Layer 9 of a small transformer language model trained on English Wikipedia (13 layers, counted from 0, width 128).
A neuron's activation on a vector x is SiLU(gate . x) times (in . x), where the dot is the dot product.
The model reads these tokens: "gue" " de" "li" "ver" "y" " " "if" " " "ne" "ed" "s" " to" " " "s"

The vector x that enters this layer's MLP at each token. A number n stands for (n - 500) times 0.0069.
0 "gue": 635,669,544,654,532,370,509,565,540,588,505,388,720,662,387,282,566,544,356,497,542,578,337,383,608,472,506,625,431,744,393,694,514,506,436,394,564,428,327,496,578,678,561,486,668,451,381,661,608,355,523,508,425,470,421,507,361,622,335,539,319,685,418,557,628,213,212,486,581,700,391,581,440,509,361,518,474,691,432,424,504,434,422,593,495,555,478,435,354,374,477,469,484,573,465,532,503,483,390,513,464,572,457,474,532,463,426,344,624,362,546,420,720,545,500,539,280,589,441,492,422,509,571,429,624,377,559,43
1 " de": 449,628,673,686,510,383,576,505,324,647,551,478,583,652,521,438,599,348,482,521,587,532,426,468,372,410,541,501,503,508,494,681,558,584,469,433,540,509,339,667,454,779,444,530,572,573,426,469,510,577,407,471,324,490,403,518,429,664,511,188,513,845,575,368,516,413,452,481,433,631,278,633,505,488,440,645,354,575,481,384,459,370,571,643,568,536,577,424,384,427,384,438,324,427,637,488,698,320,186,418,648,599,221,412,558,516,392,401,428,272,449,535,442,554,365,440,408,523,625,459,303,521,505,359,439,705,504,434
2 "li": 205,527,507,625,597,358,484,545,505,568,479,530,459,430,445,418,747,562,454,418,575,676,637,442,388,598,616,586,495,532,603,674,572,536,491,436,554,326,392,576,534,564,546,413,665,549,326,683,491,543,552,451,380,342,451,497,419,492,373,518,521,802,539,578,568,364,639,567,575,287,369,667,423,466,595,398,545,563,642,202,468,291,448,538,766,514,554,570,461,494,540,436,591,540,547,672,611,492,417,731,731,494,368,324,435,549,418,324,629,320,593,669,489,545,566,655,506,566,563,658,462,368,491,500,764,621,345,584
3 "ver": 404,731,543,569,621,372,378,503,323,588,347,454,354,665,677,515,630,506,412,553,747,730,511,451,383,504,634,584,421,388,459,641,472,638,241,381,597,574,552,542,496,787,624,608,578,834,437,702,604,481,530,608,492,415,408,592,336,566,593,382,488,610,303,407,636,444,610,666,538,658,351,516,512,467,583,405,488,295,667,292,608,548,393,588,530,559,477,760,383,381,409,522,770,573,493,543,474,600,342,723,622,377,511,460,476,314,475,457,529,376,537,548,561,589,623,595,404,686,571,589,677,517,420,469,599,545,526,514
4 "y": 551,641,483,612,397,344,555,497,427,485,451,534,412,451,497,418,696,440,622,351,734,622,430,470,336,523,484,509,453,661,477,701,358,521,355,365,378,373,621,635,425,738,528,526,488,773,405,587,442,523,289,528,406,397,517,468,399,662,686,323,495,463,359,494,643,470,344,652,418,687,117,649,457,339,467,478,497,427,538,528,432,501,414,572,414,663,522,801,320,482,393,529,563,430,519,403,458,453,482,574,496,490,568,522,531,341,571,364,716,347,601,611,581,404,539,639,506,556,517,385,520,699,458,508,654,641,559,476
5 " ": 581,540,514,738,466,331,538,490,445,737,671,402,393,544,405,249,733,423,572,428,658,699,330,553,523,451,412,593,474,518,504,711,434,489,510,203,536,563,353,597,459,741,517,382,428,500,501,566,630,460,484,553,527,629,448,412,502,639,444,301,423,664,415,415,489,644,471,613,369,299,371,605,399,25,526,646,342,512,438,448,538,462,349,480,504,558,559,598,349,363,474,429,582,579,414,395,454,581,432,456,502,579,383,523,443,463,500,467,324,247,641,545,594,517,408,506,371,430,612,487,577,536,520,435,502,581,545,587
6 "if": 334,582,472,584,643,266,437,613,429,531,567,608,567,573,489,239,712,623,575,469,415,333,616,464,463,479,482,748,486,568,474,471,582,422,624,245,555,656,459,649,531,724,546,378,457,668,275,522,508,509,312,385,471,329,606,640,480,482,398,430,596,639,597,475,538,599,554,487,287,487,324,534,486,467,600,352,428,506,433,444,639,581,456,562,428,599,528,805,300,526,463,451,521,475,441,491,473,576,491,505,457,202,364,508,480,364,605,359,574,330,696,445,647,577,389,389,296,505,555,498,397,604,357,222,545,479,546,334
7 " ": 538,471,550,507,466,291,535,573,421,621,676,460,445,528,428,484,861,429,544,463,588,571,453,498,576,313,400,519,444,462,400,688,431,319,491,378,668,480,476,572,542,826,428,483,412,409,361,561,517,519,466,604,532,632,558,440,521,512,482,460,402,692,407,510,585,823,473,558,437,363,495,595,458,125,475,657,296,465,414,487,469,548,379,492,330,594,563,553,318,474,322,354,480,603,430,295,458,542,542,531,405,447,310,525,425,380,450,447,259,344,704,643,521,552,327,556,348,549,612,577,568,505,454,323,566,404,530,668
8 "ne": 522,562,421,573,577,503,642,633,427,690,581,680,615,555,442,284,628,533,540,535,614,444,498,527,433,293,424,403,285,376,516,523,698,546,507,519,591,518,479,523,620,537,453,375,535,767,334,566,537,463,236,637,491,664,536,315,504,545,594,345,597,588,633,478,542,648,589,284,550,563,261,530,363,668,383,604,422,437,345,442,432,481,473,486,534,497,591,837,445,465,606,314,412,632,568,699,643,376,412,496,669,434,220,436,451,372,597,478,396,292,584,536,629,608,340,482,414,489,512,485,387,521,317,378,468,423,587,380
9 "ed": 398,482,614,602,493,709,404,737,252,390,422,483,668,578,380,591,655,518,559,413,742,635,446,430,275,670,687,556,667,645,454,574,446,609,189,504,470,587,262,558,282,742,646,484,519,568,369,507,412,408,373,583,451,286,488,589,470,467,585,431,526,479,570,448,512,661,632,605,544,537,434,434,613,415,430,511,392,506,574,380,489,619,398,470,466,573,372,671,321,607,449,507,479,560,447,706,540,434,362,590,546,204,359,384,403,557,611,411,403,396,611,549,652,425,372,436,322,610,384,432,582,475,375,381,641,655,274,410
10 "s": 471,523,588,434,575,534,407,639,455,488,564,266,576,628,515,412,714,532,650,520,641,438,362,446,380,474,609,332,747,502,516,652,388,384,366,504,461,591,341,618,491,667,540,477,671,484,415,592,403,524,344,609,374,585,468,401,435,683,495,418,443,575,277,397,644,558,366,585,519,710,307,558,577,309,422,600,434,434,675,313,253,465,476,374,514,579,391,767,280,571,402,446,593,476,365,436,653,474,725,505,454,522,384,482,470,277,704,276,505,349,700,568,654,309,415,485,416,487,419,413,415,583,484,458,605,369,467,586
11 " to": 645,424,698,697,579,454,561,671,535,597,700,305,596,599,486,636,600,656,552,418,668,383,443,587,490,438,694,527,405,432,485,537,498,570,409,401,409,491,336,568,480,669,503,552,531,476,416,579,266,298,331,643,396,585,560,389,487,581,585,348,542,522,245,401,574,358,588,713,518,660,261,695,515,393,477,600,402,441,493,442,505,421,449,580,569,485,430,727,379,375,211,338,484,573,465,453,680,548,369,436,482,364,299,451,523,372,596,296,454,342,777,539,557,463,421,550,307,490,495,440,350,656,496,438,506,444,575,506
12 " ": 552,503,491,787,441,425,501,688,425,780,563,238,450,618,468,603,750,449,516,393,778,625,409,621,495,371,417,536,515,431,385,689,503,458,450,349,466,541,546,622,449,568,489,454,554,345,321,596,518,399,509,461,524,713,408,348,491,606,385,302,418,734,452,480,448,656,510,618,406,324,554,624,452,120,617,668,381,485,450,412,371,510,307,498,539,526,529,597,485,338,404,411,440,572,438,632,433,489,516,311,486,468,356,391,417,486,506,559,340,416,733,582,534,439,389,500,400,530,664,414,652,512,510,408,398,470,531,757
13 "s": 511,586,498,678,651,483,440,677,534,581,537,249,592,716,469,363,620,448,542,447,582,575,444,487,304,404,541,374,492,348,501,626,546,368,503,364,590,672,466,606,543,274,461,401,739,328,424,622,519,469,352,665,415,617,489,406,454,712,451,389,437,722,471,381,419,690,446,500,399,627,366,682,292,437,537,584,449,297,561,325,420,435,430,476,538,563,455,761,544,498,623,587,453,590,267,634,619,520,502,428,487,456,425,460,351,518,650,456,362,319,649,514,677,487,505,419,365,424,513,307,527,737,377,367,459,371,546,478

Each question shows the input weights of one neuron of the MLP. A number n stands for (n - 500) times 0.0009.

n68 gate: 592,641,648,416,652,523,510,446,526,562,429,396,364,396,484,443,629,510,500,448,685,532,493,481,519,509,432,455,582,751,468,344,455,575,400,339,477,283,601,484,635,449,471,465,378,600,632,551,223,781,549,584,353,584,603,445,617,601,453,529,477,380,582,481,713,464,526,620,673,532,503,507,551,503,513,408,401,448,446,536,381,507,510,426,528,468,714,388,454,564,451,613,487,471,746,523,627,605,416,283,389,656,539,555,406,428,564,609,503,549,712,425,467,366,431,329,377,611,535,386,319,449,668,601,575,381,219,451
n68 in: 569,773,530,463,485,427,630,678,357,592,457,352,500,358,494,506,372,549,626,371,333,390,547,623,569,339,475,458,310,686,524,328,603,482,417,521,447,557,448,649,542,446,464,570,423,439,525,327,441,500,590,512,553,518,594,371,323,497,494,445,500,506,554,641,515,404,330,362,599,442,491,555,485,382,512,484,584,488,412,573,473,441,494,491,604,488,607,558,305,439,620,567,457,350,674,435,589,500,617,443,497,444,460,497,278,577,427,640,543,737,621,366,349,524,321,690,314,549,596,251,434,500,438,574,571,384,458,488
On which token does it fire most, and how strongly? 3 "ver", at about 0.4

n220 gate: 328,563,530,533,253,414,289,425,768,340,523,517,617,607,483,612,537,570,457,427,400,298,568,467,529,510,473,536,578,589,566,396,431,339,590,576,564,342,513,431,539,458,679,266,580,407,456,411,477,680,547,556,614,513,533,343,671,469,285,640,603,370,409,503,539,490,490,550,581,560,563,616,634,427,549,682,517,454,365,500,473,423,464,546,220,477,573,592,614,348,450,477,503,560,351,664,463,451,314,569,651,286,292,706,627,523,579,540,611,722,705,513,534,533,483,400,537,644,533,543,552,591,484,356,244,546,543,450
n220 in: 503,664,513,432,565,571,520,494,513,484,474,703,705,637,503,474,530,656,356,467,601,620,332,401,579,528,379,574,328,339,536,327,542,538,569,439,523,352,461,503,478,583,487,693,506,601,450,432,663,526,696,445,612,552,374,415,631,439,503,611,720,435,503,488,442,382,629,432,618,542,510,562,561,603,465,629,560,516,413,500,626,546,423,635,588,580,588,458,678,490,464,227,457,633,431,638,415,766,497,259,451,431,458,529,340,572,503,668,474,304,493,503,553,385,576,494,695,428,561,144,471,494,434,415,510,600,596,265
Its three highest activations, in order, are on tokens 10 "s", 4 "y", 2 "li"

n0 gate: 353,570,340,430,654,647,377,465,497,481,503,303,622,235,313,532,467,313,327,455,475,398,402,424,553,541,500,681,578,663,526,545,411,472,339,465,347,592,474,621,422,346,475,262,494,510,622,192,574,354,519,545,416,666,385,529,371,627,459,555,599,593,534,531,465,455,449,477,513,513,558,676,642,490,440,552,631,436,497,753,510,422,513,583,497,589,686,421,451,669,384,455,510,468,529,519,487,478,712,712,468,758,443,513,680,494,611,385,484,700,532,432,520,430,523,510,634,523,532,506,481,591,454,426,458,385,516,362
n0 in: 536,651,569,646,443,606,470,467,381,477,430,316,693,510,417,454,517,470,575,407,619,659,395,311,568,458,366,392,311,559,308,380,480,580,301,526,685,379,477,341,391,493,406,470,484,546,374,457,680,480,544,460,678,510,454,493,497,438,568,394,553,463,216,647,242,543,457,347,654,420,650,455,359,418,386,433,500,560,392,417,556,692,425,493,381,300,560,415,483,533,420,430,581,443,321,446,306,497,354,651,229,483,378,464,520,407,526,487,600,547,446,368,548,598,319,719,367,450,591,450,366,568,452,473,399,685,434,423
It fires most on token 0 "gue"

n20 gate: 482,419,494,391,573,479,314,450,662,512,373,485,573,561,355,494,367,530,634,588,286,422,555,651,518,468,451,712,638,545,530,703,655,383,576,446,369,473,603,647,547,271,429,638,579,563,454,488,500,375,555,494,451,503,569,352,419,368,456,446,659,618,553,712,393,536,542,536,341,449,485,557,390,497,556,702,438,461,380,702,434,439,530,524,482,512,512,473,521,488,403,270,509,482,571,497,464,494,430,616,406,384,491,374,448,603,601,464,530,594,448,509,612,521,357,434,328,379,372,655,619,488,544,302,583,599,300,500
n20 in: 500,559,676,380,477,509,440,514,401,469,646,388,411,474,426,379,550,451,396,400,561,679,364,433,603,570,405,466,500,463,320,589,686,630,536,403,471,461,509,486,550,455,559,333,572,637,459,265,434,500,607,400,535,452,389,637,674,479,550,477,491,480,494,371,475,549,681,575,486,511,511,365,520,642,189,561,622,517,650,651,640,593,486,435,503,472,449,514,552,398,589,460,636,529,451,414,414,556,466,585,425,503,477,594,655,497,571,384,454,417,465,652,438,548,540,414,343,552,601,454,489,606,550,572,390,350,675,463
Its two highest activations, in order, are on tokens 6 "if", 10 "s"

n213 gate: 575,430,384,469,457,426,469,412,530,586,626,512,485,583,823,455,415,552,569,528,387,359,385,500,410,419,574,406,341,473,279,472,576,369,456,714,540,467,583,463,800,554,527,470,426,540,311,378,429,609,497,472,531,494,314,522,516,637,437,571,347,300,446,615,560,494,476,466,401,623,457,542,494,409,437,606,591,613,485,525,549,553,494,555,589,564,552,670,556,518,275,432,522,638,503,506,556,679,439,488,543,475,689,512,426,380,439,494,472,768,274,518,513,630,413,341,583,386,584,562,587,554,527,580,379,674,642,482
n213 in: 569,353,454,626,469,423,313,385,497,546,633,565,398,556,772,549,535,419,324,385,518,291,522,533,403,662,366,509,528,632,549,469,527,557,548,654,584,616,611,497,560,661,449,454,616,599,506,408,453,500,416,506,481,580,564,528,611,539,479,611,482,587,431,536,451,314,629,472,488,361,509,529,530,310,373,497,374,568,558,509,540,619,670,546,410,597,410,582,537,466,729,349,631,509,591,684,404,543,376,573,401,407,463,460,568,419,171,384,397,646,388,584,427,384,434,543,488,612,318,587,627,397,530,463,294,479,604,522
Its two highest activations, in order, are on tokens 13 "s", 10 "s"

n233 gate: 410,491,471,595,404,322,397,497,576,586,513,522,567,555,538,531,581,331,572,478,221,481,542,406,432,478,548,620,539,506,541,318,651,466,635,747,642,472,503,424,608,516,391,434,549,462,435,377,433,431,330,497,494,345,275,443,651,507,394,427,249,366,661,512,359,455,563,577,307,541,500,396,528,443,459,658,636,503,427,449,573,597,393,415,577,535,535,541,568,269,593,541,358,609,561,526,478,396,404,396,397,503,535,379,410,439,711,503,638,339,452,497,674,535,333,701,471,433,588,458,541,247,328,542,477,392,500,308
n233 in: 459,487,336,587,529,423,484,262,429,516,510,753,542,594,581,643,606,458,456,429,610,587,480,471,311,148,445,583,447,693,484,617,481,603,488,590,477,640,396,500,203,541,548,455,628,629,517,465,513,443,350,593,464,397,606,358,583,510,412,474,368,358,450,466,430,247,497,432,529,436,568,258,697,385,487,529,530,477,519,523,490,588,471,353,509,506,620,663,444,439,497,464,418,448,444,370,624,411,448,446,490,656,368,365,513,510,615,551,399,458,588,503,288,586,634,448,413,513,157,445,570,415,531,399,464,526,471,348
It fires most on token 8 "ne"

n127 gate: 473,460,553,674,500,628,528,463,435,413,300,422,500,302,569,439,669,447,295,641,512,553,636,604,467,549,475,463,405,574,404,459,358,751,497,506,506,525,647,559,515,442,607,580,425,519,513,392,550,706,249,469,698,243,398,397,362,555,311,422,494,503,542,548,518,522,407,412,428,432,531,539,359,546,488,465,522,665,488,329,562,532,506,648,684,688,531,361,465,426,634,575,462,641,456,575,440,688,581,463,506,469,472,314,343,603,543,658,629,466,459,307,551,586,450,410,450,610,595,484,491,537,575,711,601,466,500,459
n127 in: 591,488,545,599,603,542,755,589,482,488,346,661,285,457,334,539,580,673,384,494,570,374,485,533,450,623,457,560,282,359,431,430,455,412,672,341,641,551,415,593,614,512,707,336,343,506,540,332,518,655,546,434,326,416,494,588,656,396,535,406,350,557,435,430,556,549,458,561,537,398,503,630,583,584,630,534,525,521,491,425,581,491,420,518,681,506,597,413,515,521,706,557,607,279,356,527,321,503,521,580,473,546,425,500,491,591,363,524,503,493,317,553,320,414,436,560,473,533,482,506,527,530,480,433,466,449,363,336
Its three highest activations, in order, are on tokens 2 "li", 10 "s", 11 " to"

n243 gate: 611,641,633,459,354,483,556,577,514,448,666,401,722,477,532,586,509,518,563,596,573,558,674,654,290,449,591,592,577,595,361,430,520,548,545,352,456,489,445,468,691,420,603,586,405,637,461,610,348,503,377,558,368,407,607,325,347,491,597,453,590,506,387,472,282,500,286,503,624,366,587,564,500,396,374,530,577,459,324,439,474,462,483,601,475,586,436,434,615,555,561,407,633,480,408,503,441,397,651,440,319,450,627,486,459,444,681,480,438,484,444,410,575,397,623,465,512,553,363,649,529,531,452,421,568,474,534,550
n243 in: 544,556,658,207,566,228,352,529,432,488,404,434,554,452,449,527,424,449,497,467,520,628,497,459,518,311,551,550,631,574,512,431,346,361,379,446,657,660,626,518,471,541,570,432,373,476,546,458,635,556,485,515,554,479,536,599,454,706,588,551,449,314,590,466,406,503,479,674,373,473,542,336,524,405,380,464,534,607,515,461,569,439,644,669,468,633,769,680,433,441,527,554,515,620,625,500,563,527,560,583,313,274,592,682,521,404,438,435,370,497,497,355,454,453,497,342,557,626,574,443,482,500,488,521,567,565,627,443
It fires most on token 4 "y"

n150 gate: 617,391,295,300,590,679,641,415,387,527,634,437,288,566,506,335,451,527,541,581,364,491,573,400,544,491,482,420,342,512,554,590,568,384,598,464,687,512,572,568,616,594,506,417,365,291,598,479,428,544,617,557,600,515,539,434,586,516,628,407,521,635,648,580,444,311,527,506,406,598,482,349,494,559,620,461,692,607,695,449,423,433,644,438,428,529,318,586,636,506,560,395,567,479,415,503,569,500,494,521,485,461,548,426,476,419,494,290,467,471,455,645,736,582,470,628,667,530,453,656,400,421,647,590,539,503,521,503
n150 in: 343,506,565,420,348,271,371,409,530,381,467,404,467,497,655,638,540,694,638,524,468,515,446,544,517,419,428,641,518,562,479,419,615,555,552,524,235,585,404,467,468,570,500,468,483,643,150,488,743,500,452,444,593,521,453,512,399,488,485,464,512,542,483,403,579,533,432,273,575,268,488,406,424,438,480,705,567,545,482,461,447,554,602,473,477,359,554,553,386,509,345,557,431,461,548,593,593,432,428,503,587,476,414,447,512,338,197,506,620,615,515,468,454,400,521,607,491,653,550,569,637,404,374,539,488,589,503,581
On which token does it fire most, and how strongly? 2 "li", at about 0.39

n69 gate: 592,159,517,460,547,800,619,434,426,574,689,310,605,534,378,627,503,517,311,659,651,665,383,523,573,559,364,487,734,617,578,442,373,454,337,497,360,560,527,426,497,268,358,473,562,648,624,440,527,490,554,483,585,436,406,585,503,359,470,409,678,574,539,549,507,517,453,361,640,544,372,532,350,567,447,284,748,588,517,554,466,709,311,560,552,437,419,597,579,383,649,493,664,459,551,446,684,460,507,653,565,565,295,682,531,385,533,466,595,631,602,523,569,480,435,615,544,381,629,354,563,636,542,572,452,517,563,334
n69 in: 459,666,436,767,410,513,364,516,526,503,319,584,558,523,487,656,398,536,487,523,603,445,552,560,418,491,510,494,398,657,535,562,643,584,603,439,676,315,455,256,416,487,576,388,708,548,451,481,367,417,591,539,428,529,449,426,477,299,311,732,462,393,616,559,322,662,583,558,640,333,284,622,576,609,516,471,523,558,363,374,439,588,617,593,512,484,503,691,370,407,487,448,565,542,611,438,458,522,677,637,578,435,583,265,782,400,484,570,363,573,292,481,374,490,376,564,551,656,529,435,506,412,568,438,520,570,560,581
On which token does it fire most, and how strongly? 5 " ", at about 0.22

n154 gate: 523,491,640,548,464,342,479,447,456,536,503,356,497,389,389,568,509,569,438,494,567,732,615,465,555,451,485,435,476,458,539,518,397,569,445,334,292,621,464,634,350,488,520,544,751,530,552,556,662,515,623,443,310,556,542,596,518,590,480,530,533,404,509,486,491,662,497,407,494,485,443,516,556,660,597,536,509,545,423,613,592,554,609,382,636,438,243,246,461,464,769,512,364,422,400,620,311,529,581,571,509,247,458,557,491,530,462,544,452,526,289,405,546,565,657,613,452,377,391,623,427,383,477,458,434,393,503,395
n154 in: 657,523,451,493,549,350,480,587,611,566,461,398,497,523,208,548,406,467,420,651,471,569,523,513,612,554,464,603,470,337,578,569,432,519,481,513,533,626,484,575,443,387,423,730,658,526,604,662,421,429,655,484,566,419,484,520,642,435,116,307,624,484,468,415,442,572,607,589,483,379,516,455,719,409,461,394,473,549,416,546,363,593,477,260,472,636,444,364,351,627,543,585,553,595,596,691,559,513,693,578,339,378,598,379,655,543,555,445,408,500,450,548,325,313,368,605,441,556,465,382,574,519,440,269,318,373,513,684
Its two highest activations, in order, are on tokens 4 "y", 8 "ne"

n215 gate: 535,417,426,536,494,658,432,478,542,367,607,490,545,516,545,570,368,552,589,331,450,758,388,643,554,428,572,673,559,381,497,575,644,453,419,487,608,353,532,532,575,357,430,564,469,490,523,519,705,474,392,684,546,297,535,526,570,557,576,685,262,497,569,609,637,689,503,643,284,610,374,595,443,542,417,608,408,477,292,603,568,520,484,583,534,618,361,439,595,545,455,516,552,438,444,278,617,318,549,446,493,673,429,429,510,328,471,494,582,462,324,469,663,637,533,439,791,529,557,575,328,516,463,601,566,686,324,669
n215 in: 386,703,578,559,569,624,457,471,587,637,422,421,582,651,533,359,696,520,452,451,392,581,407,391,440,433,48,561,417,361,422,402,668,421,509,490,378,506,549,432,528,436,430,703,478,360,550,632,356,275,300,630,382,510,357,627,470,659,389,568,364,360,490,553,439,602,510,379,460,507,428,562,535,439,567,669,563,445,561,484,357,596,487,477,469,484,454,358,332,445,660,676,543,363,556,346,552,577,428,429,454,592,426,442,353,369,648,594,470,563,431,623,400,310,431,552,425,595,327,585,513,672,503,428,629,497,442,605
It fires most on token 4 "y"

n59 gate: 470,463,481,444,593,574,475,421,444,497,500,409,556,503,547,626,443,640,402,341,494,469,377,521,691,567,331,660,430,485,590,550,571,515,371,441,399,258,615,401,575,616,619,426,500,621,427,374,437,617,657,376,597,549,299,500,452,494,634,428,627,584,433,604,607,513,537,500,541,401,740,618,589,611,549,235,402,342,491,556,509,377,518,478,530,463,662,540,522,586,353,525,620,615,456,616,481,675,304,534,531,735,370,615,403,256,442,503,531,667,469,621,375,396,560,556,441,475,442,413,360,454,605,255,519,444,540,494
n59 in: 380,567,555,487,471,484,591,465,590,546,640,555,601,409,373,471,765,451,682,435,295,610,661,634,494,674,291,397,652,410,578,549,542,377,622,603,274,628,461,416,443,497,618,404,569,584,500,391,490,542,314,529,326,571,416,591,547,389,627,568,539,532,642,587,647,666,300,731,664,361,425,486,637,410,624,579,378,571,506,656,561,553,455,580,513,711,529,529,648,484,396,506,444,321,553,634,461,519,500,522,693,405,471,371,598,461,519,500,575,545,644,572,670,599,480,208,584,497,535,542,525,452,572,667,467,484,609,448
On which token does it fire most, and how strongly? 2 "li", at about 0.32

n10 gate: 675,456,440,434,648,544,510,515,422,304,541,364,465,573,630,394,642,415,522,607,439,553,666,478,469,543,208,438,356,556,528,541,537,527,433,481,608,534,465,428,619,742,379,441,482,380,752,547,563,578,392,623,522,484,494,509,672,237,466,522,484,405,528,597,677,465,572,449,459,459,601,507,335,381,639,497,651,594,587,613,503,484,488,444,451,544,421,425,376,466,484,437,541,481,340,440,576,612,724,310,614,335,437,472,785,421,475,369,379,615,570,405,471,407,471,440,679,557,550,418,571,660,646,449,423,500,332,354
n10 in: 590,510,480,497,392,408,368,529,523,526,343,381,631,434,451,772,550,507,423,346,494,405,500,561,586,439,767,497,337,627,412,467,510,478,307,484,576,283,507,399,582,532,481,448,576,428,255,364,365,387,513,683,699,529,731,493,416,288,359,552,598,497,545,333,535,540,627,451,394,578,464,524,552,428,484,304,473,327,639,421,415,513,407,266,395,490,526,400,464,243,454,411,493,631,606,424,394,393,664,581,665,493,432,477,408,503,600,458,523,567,526,503,537,426,672,490,657,642,326,279,603,449,614,536,464,389,597,589
It fires most on token 7 " "

n49 gate: 473,470,227,365,578,528,564,369,497,375,472,508,375,637,583,522,418,497,375,406,398,552,435,565,603,710,508,503,317,566,528,517,533,554,604,519,539,454,481,483,508,524,370,492,553,436,466,552,584,579,441,552,522,572,511,525,440,463,430,378,472,414,624,553,541,575,511,653,604,390,542,389,312,412,389,604,410,439,626,387,668,595,524,522,497,541,602,322,506,599,517,483,612,370,374,447,609,454,578,590,556,698,616,638,650,622,590,418,358,741,564,570,545,522,514,611,555,561,435,389,389,600,588,559,567,555,549,486
n49 in: 593,521,562,577,381,470,578,453,665,619,631,482,321,554,479,614,664,601,503,488,465,512,551,556,430,483,509,415,424,379,705,581,379,321,575,441,563,629,437,568,440,436,564,588,408,583,476,594,659,412,464,408,551,674,533,577,331,503,651,625,355,339,538,460,374,356,465,667,548,396,563,685,342,527,573,594,461,458,521,467,491,614,526,577,477,579,399,735,220,435,524,390,503,503,446,437,398,618,542,471,425,551,305,467,473,437,650,636,377,612,620,633,659,544,518,372,441,635,447,596,515,619,540,482,371,479,438,476
On which token does it fire most, and how strongly? 1 " de", at about 0.16

n182 gate: 522,525,560,541,430,437,455,690,412,506,522,306,675,596,510,578,494,503,743,519,460,393,365,488,435,253,420,406,249,497,661,433,422,451,515,629,545,631,548,506,561,363,335,550,393,462,620,478,650,431,302,645,446,465,532,459,631,642,441,468,405,573,639,588,382,516,516,417,369,551,294,500,572,629,522,487,655,459,494,649,566,574,668,572,619,231,462,437,208,450,452,373,468,338,603,519,436,550,510,472,525,695,321,415,452,341,394,525,494,442,535,534,448,406,522,509,541,414,375,379,531,401,442,593,686,601,406,627
n182 in: 589,573,360,585,585,541,671,540,418,662,465,627,500,485,456,358,344,479,621,518,292,371,512,393,549,440,515,370,613,590,386,497,567,432,460,407,521,514,479,541,642,442,506,541,359,412,404,483,352,306,408,512,408,410,474,297,364,350,497,403,523,562,645,427,439,512,520,479,497,465,591,336,468,567,512,616,324,357,349,418,532,515,402,459,356,465,617,607,467,445,562,711,461,644,774,465,497,465,497,306,491,479,413,471,465,644,471,413,482,288,385,489,494,509,527,523,365,630,405,585,491,411,376,482,402,442,320,474
It fires most on token 8 "ne"

n25 gate: 318,358,522,503,472,410,375,384,454,615,624,453,759,513,244,623,579,553,509,541,545,460,449,555,591,409,466,632,361,451,584,519,497,488,494,454,547,577,422,546,617,595,546,716,449,385,411,633,491,660,547,357,509,383,407,681,439,510,415,587,491,344,539,381,439,425,389,506,264,550,500,608,613,577,619,450,617,261,512,491,602,500,271,759,404,521,404,592,585,497,544,516,456,509,557,324,581,414,593,632,378,475,562,509,544,622,466,339,644,547,296,572,580,546,399,500,286,559,619,541,338,436,482,647,509,491,555,506
n25 in: 599,455,378,497,448,598,475,491,603,546,580,349,617,318,678,400,547,589,482,365,684,305,578,551,434,628,599,461,413,655,326,725,588,450,385,491,618,651,654,342,456,425,368,436,296,494,428,421,562,394,420,427,407,397,613,380,459,417,650,586,543,629,494,509,358,648,473,555,571,512,475,397,714,427,512,531,316,680,594,558,427,565,325,521,509,415,448,527,450,412,469,647,516,555,575,454,451,554,350,452,275,457,433,482,660,358,464,497,534,394,447,497,421,400,373,433,393,460,461,475,449,362,588,531,596,625,355,380
Its three highest activations, in order, are on tokens 6 "if", 0 "gue", 11 " to"

n200 gate: 503,388,424,341,680,417,550,385,474,340,430,607,500,661,480,431,415,614,585,383,587,719,720,507,542,529,322,352,669,414,573,450,411,436,619,497,527,526,583,460,468,340,438,530,657,374,428,546,604,539,648,517,513,477,477,373,404,316,441,637,493,600,652,561,487,266,563,350,278,550,503,570,743,543,539,520,374,161,299,580,473,497,615,335,574,441,587,414,463,368,680,573,449,500,503,527,574,441,287,684,517,470,487,321,564,279,589,414,429,604,618,552,493,710,349,557,630,533,372,363,621,428,571,483,520,444,444,426
n200 in: 570,654,400,409,685,338,585,561,664,555,506,630,562,464,549,522,378,399,392,741,582,552,451,500,465,421,572,602,688,481,280,507,484,607,440,394,513,433,656,342,428,599,459,442,553,685,600,551,317,484,572,503,441,584,284,370,614,368,468,464,506,695,355,394,612,644,603,721,415,442,474,637,382,455,554,395,563,539,461,665,519,736,452,693,422,593,348,490,464,574,715,721,415,591,424,467,706,359,429,561,565,438,432,594,588,432,474,606,605,577,366,371,417,433,536,571,587,497,624,559,535,579,509,523,510,535,737,640
On which token does it fire most, and how strongly? 9 "ed", at about 0.22

n195 gate: 336,497,595,361,351,566,529,488,503,328,532,414,624,593,354,253,374,659,541,586,506,554,552,425,358,605,851,641,561,563,551,277,644,411,460,352,606,547,309,595,604,456,494,494,555,462,481,374,526,353,535,484,471,317,405,522,569,550,522,345,330,541,488,436,356,471,497,494,494,665,640,654,456,462,419,494,616,389,704,468,671,413,475,509,601,628,605,447,506,497,484,662,510,513,626,484,452,675,446,585,510,382,409,551,350,612,509,676,385,538,606,457,520,353,750,608,576,420,503,541,606,665,463,478,490,607,431,452
n195 in: 425,497,465,456,318,475,410,419,582,283,580,401,519,487,583,434,529,503,531,372,553,288,516,431,565,574,455,491,419,585,468,401,541,636,583,491,484,519,704,269,602,553,413,399,432,535,357,796,446,296,462,484,490,509,456,446,602,434,584,554,443,529,503,469,654,532,541,692,284,290,379,507,440,497,469,506,532,694,418,592,586,336,731,636,457,506,567,421,345,355,462,487,374,293,432,555,481,412,481,434,455,426,582,433,484,442,553,298,577,414,690,725,435,481,384,475,649,292,769,385,372,475,525,490,461,424,513,532
Its two highest activations, in order, are on tokens 6 "if", 2 "li"

n45 gate: 512,584,625,425,434,469,563,327,484,456,616,443,657,522,629,624,542,434,432,635,247,509,541,392,586,454,377,584,366,516,487,705,491,558,524,438,589,571,465,447,461,404,469,416,152,603,526,540,588,587,598,622,519,675,603,525,652,395,629,607,472,569,592,422,463,528,584,755,627,484,660,480,624,391,605,459,462,597,550,585,688,503,349,578,421,515,638,453,487,419,535,381,564,638,513,478,547,382,299,534,535,484,525,550,506,550,602,323,424,483,418,442,564,748,490,651,710,491,466,412,389,626,424,598,440,341,299,535
n45 in: 509,515,607,341,472,524,392,557,436,328,647,506,574,528,611,412,350,239,566,374,432,537,646,301,479,560,358,436,456,622,528,438,461,438,544,674,450,479,417,393,583,506,500,367,329,537,575,430,441,352,654,549,515,406,506,672,579,545,512,362,640,586,527,474,530,531,546,445,584,427,531,477,527,527,371,603,350,384,418,460,347,506,539,424,707,476,417,364,429,400,466,592,516,684,494,392,580,491,463,476,377,525,460,515,478,491,355,588,457,517,485,524,179,524,255,534,408,463,506,475,864,500,651,559,574,427,385,374
It fires most on token 4 "y"